Layer 7 of a small transformer language model trained on English Wikipedia (16 layers, counted from 0, width 64). Numbers have three digits each and are written without spaces.
A neuron's activation on a vector x is GELU(weights . x), where the dot is the dot product.
The model reads these tokens: "K" "R" ")" "\n" "|" " −" "90" " kg" " |" " Vit" "aly" " Lap" "kov" "sky" " (" "R" "US" ")" " |" " Le" "roy" " Kl" "oz" "en" " (" "N" "ED" ")" " |" " Am" "ir" " Top"

The vector x that enters this layer's MLP at each token. A number n stands for (n - 500) times 0.0062.
0 "K": 724520437511615219770383730592463492369216947396445618313624236485215395518380659437734788659636130312376411554425522469481590634559406355750430614329385547411749443668782502376557484407455580
1 "R": 748576376422666283712408704579575484547254930360372714254614336589178400467330538438729737663769151409370356557543555563438605571583307378633495546280383584399729333596781426420581454309604575
2 ")": 704547456514730374792426933510643268432134715444542568350769365583206345562358670369828665479587312441297466441506484516502460537774500473577421689309494508253833590731669513553686543436577493
3 "\n": 685503174453648415854348868545719225391266586435479549295641239570243382573376577523810596509604264516353554613455413677401525533578651263598445702192370389543627555822707666610528582363495449
4 "|": 668575366736562287737450756462837426416192450272597576398589345503374409471497673498782634590634257357285461543482577573413527540654656245642573627290341603561844170649730612800669484295579477
5 " −": 644599314382506557963262714680712422415281517481452475463568418457401367552443464459563568551601448281432315629444434719699510522617465467928325694341347646484849366650708700974566523475675434
6 "90": 657467367426315486804394626540518383497301534419604421434716365304276370571318657721753474707614285221387155831679345406598723492706498511629438433349354672509844190636654606612558643568685516
7 " kg": 680551438333724558873319710369679576470496647535306484481637449610048324510306497368709438611628253257302309609635451582487689449601454461639626572254500663529851176435630692479583397653761482
8 " |": 652633233647332486857541591430813450434303624248347624360647547536344396516334529494844561505520337389239425553481520641565557627779682216634495525218412569599929307584610741666539546398727578
9 " Vit": 632818523249420469780514746537634339258375708299375590267475379504243447503210734496614443581580247451339215554566366719531441339518439367725620710285292663409913425437649494543641604540685470
10 "aly": 722502435288481376743291690492608598459286705409525580178353259627271528552337745400785567757691283487435223814511508605711453380616474319601430515382217487405775292447531478517607425374845569
11 " Lap": 605635559249498468688587717483611542443389875445472583447584377566073323531504748418667586607758284310200126614466620617541482347563445354719659736245436805588661351614526508605666500627716484
12 "kov": 592642493313515410549292650532513660311351714501571634369510303466256329459366521581655707598696066570242130622507534693536507407751465352695561765243240601467861201519469524445558682484634492
13 "sky": 583643586366533508870505830649625537492363710507467693450382354548253382582445474675888663640635230472233192603460522648500488488725388442668536703236268436462740187464559493560672611556757695
14 " (": 576588438465423546637448706766734545669481659474351506451524381611267426583368708602755657494714376418267380533276518545586366555769730287773442519107344616468761341751807640838672383488652481
15 "R": 601494378403564598710406635603791453396428887140397631159411411605300419466405517503630646642679106403333198540637554629552683466718405352594561398247389829436681233486678591549627567458610473
16 "US": 579442552381386355855465704653573597632269740435491547408437377448430355594100575417668551585711360447202260771520584527381690691584357420688612551224364657749786144373674506500540710397660538
17 ")": 621595661465720570843416803673732389524238699345511430403677478608223378511352596294811646499600218503246193640432505656507497509839572462586430656448505475470900483629579502490742664583646633
18 " |": 564623267676518470757544747523800544540229589385453589232567417559356395481396573370754602474476276532215332627382580619607528545824634228767553607219366604458899326680671666711577607401637626
19 " Le": 694614421380477455713679898584733330367408717181484443170493322675370353520367689425568638438808252315427273459554583713595324496525495503786593654245301635672685173417549535551527445502616420
20 "roy": 653633521372410592752385666456638601523238679209458475254380237527242306529348562279796688680835343532374346743407499543568333492440350397663453496377346518683962359528496605656770543463624587
21 " Kl": 606596465263465421791423775660657588325463810351391674342365262647161385477331419402621653595696164440283179632366478569731422482493484519690591605245324739478795391421625691424583640597586480
22 "oz": 481710439277508421671433691515593622311463818460466533422453229674127355557367581524609684623629132515461039613388493651714336447732545384655487782392256544652889355435560485431563410532575472
23 "en": 477513483326400467928505751525573625552276830443543503386291337601299325531450622482908620562764149462417193581339522433653478399754514344591482661297277479540745182458577411506640614554615606
24 " (": 535579465483422586637446713769724578675510614443358496437515324615314437540336696551776682472703383448290283535271514514584397530833709302763453513130314655475756350737767599880659411474652448
25 "N": 637397415439599603694363625601749669366454846240468520165519319585277474491277556350608680595515199373288328639524485593536660567640468388694553544214211827517784269307665725667533571419510398
26 "ED": 585466522297429573715599768621605512485281728500400573422589469406311344475153523405697650638694246594353100839618554405435606458619310461823633577186405491605832180470636550557561630367620506
27 ")": 591597674487702614856443814608733365499247711329462414391678459638289379520314552285787650507613219512300162630438474617499527498901550489583432646437481494465899518650562459522734662610645570
28 " |": 534601265662499481766554758443807516557250615400448589227569363582429410497390525318752655472543292594230333609407532598604568543893569267745584600192362649447885388718673572720597609427662573
29 " Am": 678648470383495405799554676580565394298400841337364615157440280505330558503361722361614510491563288409394247782525520570695542429712408297751343589249395870569890426457645444536617356532658471
30 "ir": 624528370313409683715506602383472512415296731320568586279402157693383361498486868536654605572634154434358160758598498461721380349733379333603336615387453653406653228544549399498577498306784707
31 " Top": 510687490283543403593501831513712566645345827399435539374449401586354517659447615412697441543817301318136290551485685718502585483569384411601608811206354787700749264464500502678613524458820484

Each question shows the input weights of one neuron of the MLP. A number n stands for (n - 500) times 0.0029.

n225: 459393367354418394626515576291543440497509482464425474480399549536651478360824521560454408632623588605547559451452560633601430406503395629453618341562628540445391559620748437488420580346552467
Which token does this neuron like most? 30 "ir"

n167: 622420653352422478557417676462320631368524575561454594594525574704669519467592374466418406177434527473555640473386494512626620413245506592532509448377544549401544395472481605518594466461503544
On which token does it fire most, and how strongly? 21 " Kl", at about 1

n155: 409227429512567321581567389554435389565560425719441500523494377399506689479509403571670468513619577558535292521459572566660627506313551438456653613519589333569424451383606494506479451377655634
On which two tokens does it fire most, strongest first? 16 "US", 10 "aly"

n510: 594474362730471598334558582615523585461369461545500599344404568447413528521514488520302570621329457588593605454538655303554464484488716544295572579478566632408528420732583523509576500488539595
On which token does it fire most, and how strongly? 18 " |", at about 2.4

n24: 347497473641518411383630471719375494456444373507542473329616574414552334288530460435601531480477667418422330415543513488296375513463531494398699418439411455464618570438546562670421440388283709
On which token does it fire most, and how strongly? 4 "|", at about 1.7

n294: 493354347616450430461517431576763617479422412381550293373364690307531168587569513618394365535548719616585614490575510552270585521529574597456565533574411557399507410494455438490573387386654423
On which token does it fire most, and how strongly? 4 "|", at about 1.5

n97: 653587417468403430358659370587404555556409315472513571503730468500520507622478554744493468566710576493715380434609638425525487685500529497500312401677682634530359303457486564393586553357503654
Which token does this neuron like most? 6 "90"

n487: 417591468424588560477680429585628520532412397607627469645580545570635306401489454422375509509497526473431359533395739553430500519389485512386647524473652561180528488584547358550560349529627686
Its three highest activations, in order, are on tokens 11 " Lap", 17 ")", 27 ")"

n380: 476458487542573406386691421416504404451221648539490335360633720464490557500616535597304468406360364507532692480649503569569424475464451402379605493392465294639378487519605339598413238484557312
Which token does this neuron like most? 19 " Le"

n271: 417403594495503387508492558649479575503508522627658607344491645432546565495634371435685497415463451581537430441697588404372459618361399475572404695559419429450532452503687414596539548527361622
Which token does this neuron like most? 13 "sky"

n288: 371685457640570617494477590403311569666613658493497632452398476683576588444467454659418543614401539468668426410400467323353535591641616381469531462584613646547260364661698497459619445528568537
On which two tokens does it fire most, strongest first? 24 " (", 14 " ("

n370: 399567370362567490497568413450471189639407357614787682642472507578621360598522360648428418564434589395465313422591569487462477543612461566648530362490717626424500398381652412325557422540525513
On which token does it fire most, and how strongly? 6 "90", at about 1.6

n332: 470644458472476660208554612734454446565348436682456607628496485531386536857331479607338507651607472630445493399582504316369504496370591374455574335631563460504526424741391410528281395436648514
Which token does this neuron like most? 14 " ("

n392: 473479582647431576388431762297317500455329461652633417604493392487483540641416364617507605579463583319481588451391339545475539389500551526525571484616667444515541776313538436568608331581312321
On which token does it fire most, and how strongly? 2 ")", at about 0.3

n181: 566589492537600574557441536543544437215638569497556339407506578608701491341566568702484528426593394544427618406530467391484462583260514460475641398464573621490317444424577630457453515641475457
Its three highest activations, in order, are on tokens 19 " Le", 15 "R", 25 "N"

n83: 348369655392529354441476521521345747564523526454418494478637539415596619618841523428489568630421533376641513403371562365418397588539588304583589580340503578583469561478521756530319463348507431
Its three highest activations, in order, are on tokens 14 " (", 24 " (", 0 "K"

n266: 509710344589623553572500530448601629472442546457449495492491331506654619537472284486412546503385652715435376500701635436660480522468511534377474274482622491470570616579432393552400512564397417
On which token does it fire most, and how strongly? 28 " |", at about 1.1

n131: 541596441334593417413469491679759551422434536445615511426397558512594537527684367560559373458597574564515597586519366512377267645625366321480629564441643429466535577440484486518424543695286494
On which token does it fire most, and how strongly? 3 "\n", at about 1.2

n349: 331354613396494497531459350381453518677724599500535476618471624665487430518679619426473439427458420509476533478425377702580431487540417657470509509330526235354536513491639641636478656693467626
Which token does this neuron like most? 23 "en"

n245: 672562567510537347368563425472458570493458726448324629491608448672588453324497221626363351583584565500729547316415617487432584639452538631390461579317551457585527430540669402510605467623382570
On which two tokens does it fire most, strongest first? 1 "R", 0 "K"

n305: 387676291500619555315607450650572412739482362445586466372484519556459605509480400517295662554459419405520506543396332362554452635349458414584500512586525540565405445673526565601433650356494610
On which token does it fire most, and how strongly? 18 " |", at about 1.1

n229: 587559663485595614393459332677587351603666454609678412427641433558423563698615473450507609359474390632524500312506622571438599540534543634610641600617399639394412424640339520546394598583397497
On which two tokens does it fire most, strongest first? 17 ")", 27 ")"

n297: 523591532302383396525615387350647448417687635559387552612629571533503571557553341354629459526474463430540465466607569657387436612369495456609500584531642387538433483417479464503355514550494641
Its three highest activations, in order, are on tokens 7 " kg", 11 " Lap", 31 " Top"

n233: 491308500506519582438494584375568573571680557466691440511218731534524650590500290551345435546437372465445592419413447409582434561384511517638526569374560611474434523368512497642532442586540427
On which two tokens does it fire most, strongest first? 25 "N", 31 " Top"

n41: 514440591395519731339476441549525491496351523663490632528638650461317473454484458277450653511400448756516490426584620583525420610438438513381322470779794687542623588569556522655503358579443520
On which two tokens does it fire most, strongest first? 17 ")", 27 ")"

n504: 586552479264597550512667280529559440666615452322656621471503637413468572656428482448622554494506405725465538445615500452523491581539599455421361325684561466583301416638548603627460522500578629
Which token does this neuron like most? 8 " |"

n468: 572394723697545379519456471835503624691612491503545471500341587469383494568610628488266329556607465481446479421412536618589306590509478367563373613548556446376457526373636365497405573540453454
On which token does it fire most, and how strongly? 14 " (", at about 1.6

n17: 516480503616521481534365510300433500394475586444475605582468337530706335207323548529611448516529607516698569484581346583518670510567472469509568369478620643482320462266543433408588383444391393
Which token does this neuron like most? 15 "R"

n326: 418377610506357432452475675622474420480503464416550348534469670435443438413462316391286530413434524466603568337703516560336294409509521563453533659366487630383449516360442566479491243609419578
Which token does this neuron like most? 19 " Le"

n2: 477261543396470474534433457510290547570627603447481506332316557414516628408512579432446433533370469345509458443552555478450331580411485451551593516273756340511513602594576253618582315618333528
Which token does this neuron like most? 29 " Am"

n338: 556334692540311472446338574489500410558705534457465570513482715527535361467464440388515351558475610582507641322344518493407673420467718487382628568410568642257629330612388589456243427375456694
On which token does it fire most, and how strongly? 8 " |", at about 0.47

n47: 539478610490297517386642322301640497536547642373333612693310419570362692503610543799511403486549618383349470662543577483542534562597705624530348418448661382438475664468500542466435427351460604
Which token does this neuron like most? 30 "ir"

n300: 478568597632663507472586567526638537705229679568370383570419504403562507566574410637324621549316614590445644450393675613617454726399629423541714500641526612504440529567357174626479529370583382
Its three highest activations, in order, are on tokens 31 " Top", 28 " |", 18 " |"

n420: 591617387297627467698615446384371512372708327565507454677406462563641397627389305354580620493614464605684597435388500474524561579433659742550577581490514589346463550503408542532363434561559573
Its three highest activations, in order, are on tokens 21 " Kl", 7 " kg", 5 " −"

n267: 655511377330529564700476344563676444454553342472486409553445386402524449556661390331349594588565770591599732396524606606528334673546654709561678493704483554526556554556567531424466497665525464
On which token does it fire most, and how strongly? 5 " −", at about 1.8

n490: 334593518497500666574627559490548491456581438684352556559438321583620606509384650405585488493347413443567497646520419397464566600423729389476637468692572439596421439562663594497282222478359417
Which token does this neuron like most? 24 " ("

n416: 601513279617636465345334497490405500406628538560455533387643699408474693503581494640640491360412535538494549424418393528408663406423516432406550478432655516618563487408400633475567327538446841
Which token does this neuron like most? 8 " |"

n320: 497432435569576522575512344484398457513645536468534471480249461405462718461396506468536292387563446408623491331462431437566524464333515530550606644587430637352465736417403420578564732316409395
Which token does this neuron like most? 9 " Vit"

n445: 547729414343650267420536497655521540549484500552483371405382581420378510385581726478313551586517554474305484674309315730469520465522439407503461395487651314463404527482490509361395609416381676
Which token does this neuron like most? 0 "K"

n127: 586478483567605386354575543506564720348544503491283519503332567538497452428598414458277563566662713440437603434324363371316568437605331552443424601527506551460447482411609589643494542547465529
On which token does it fire most, and how strongly? 25 "N", at about 0.16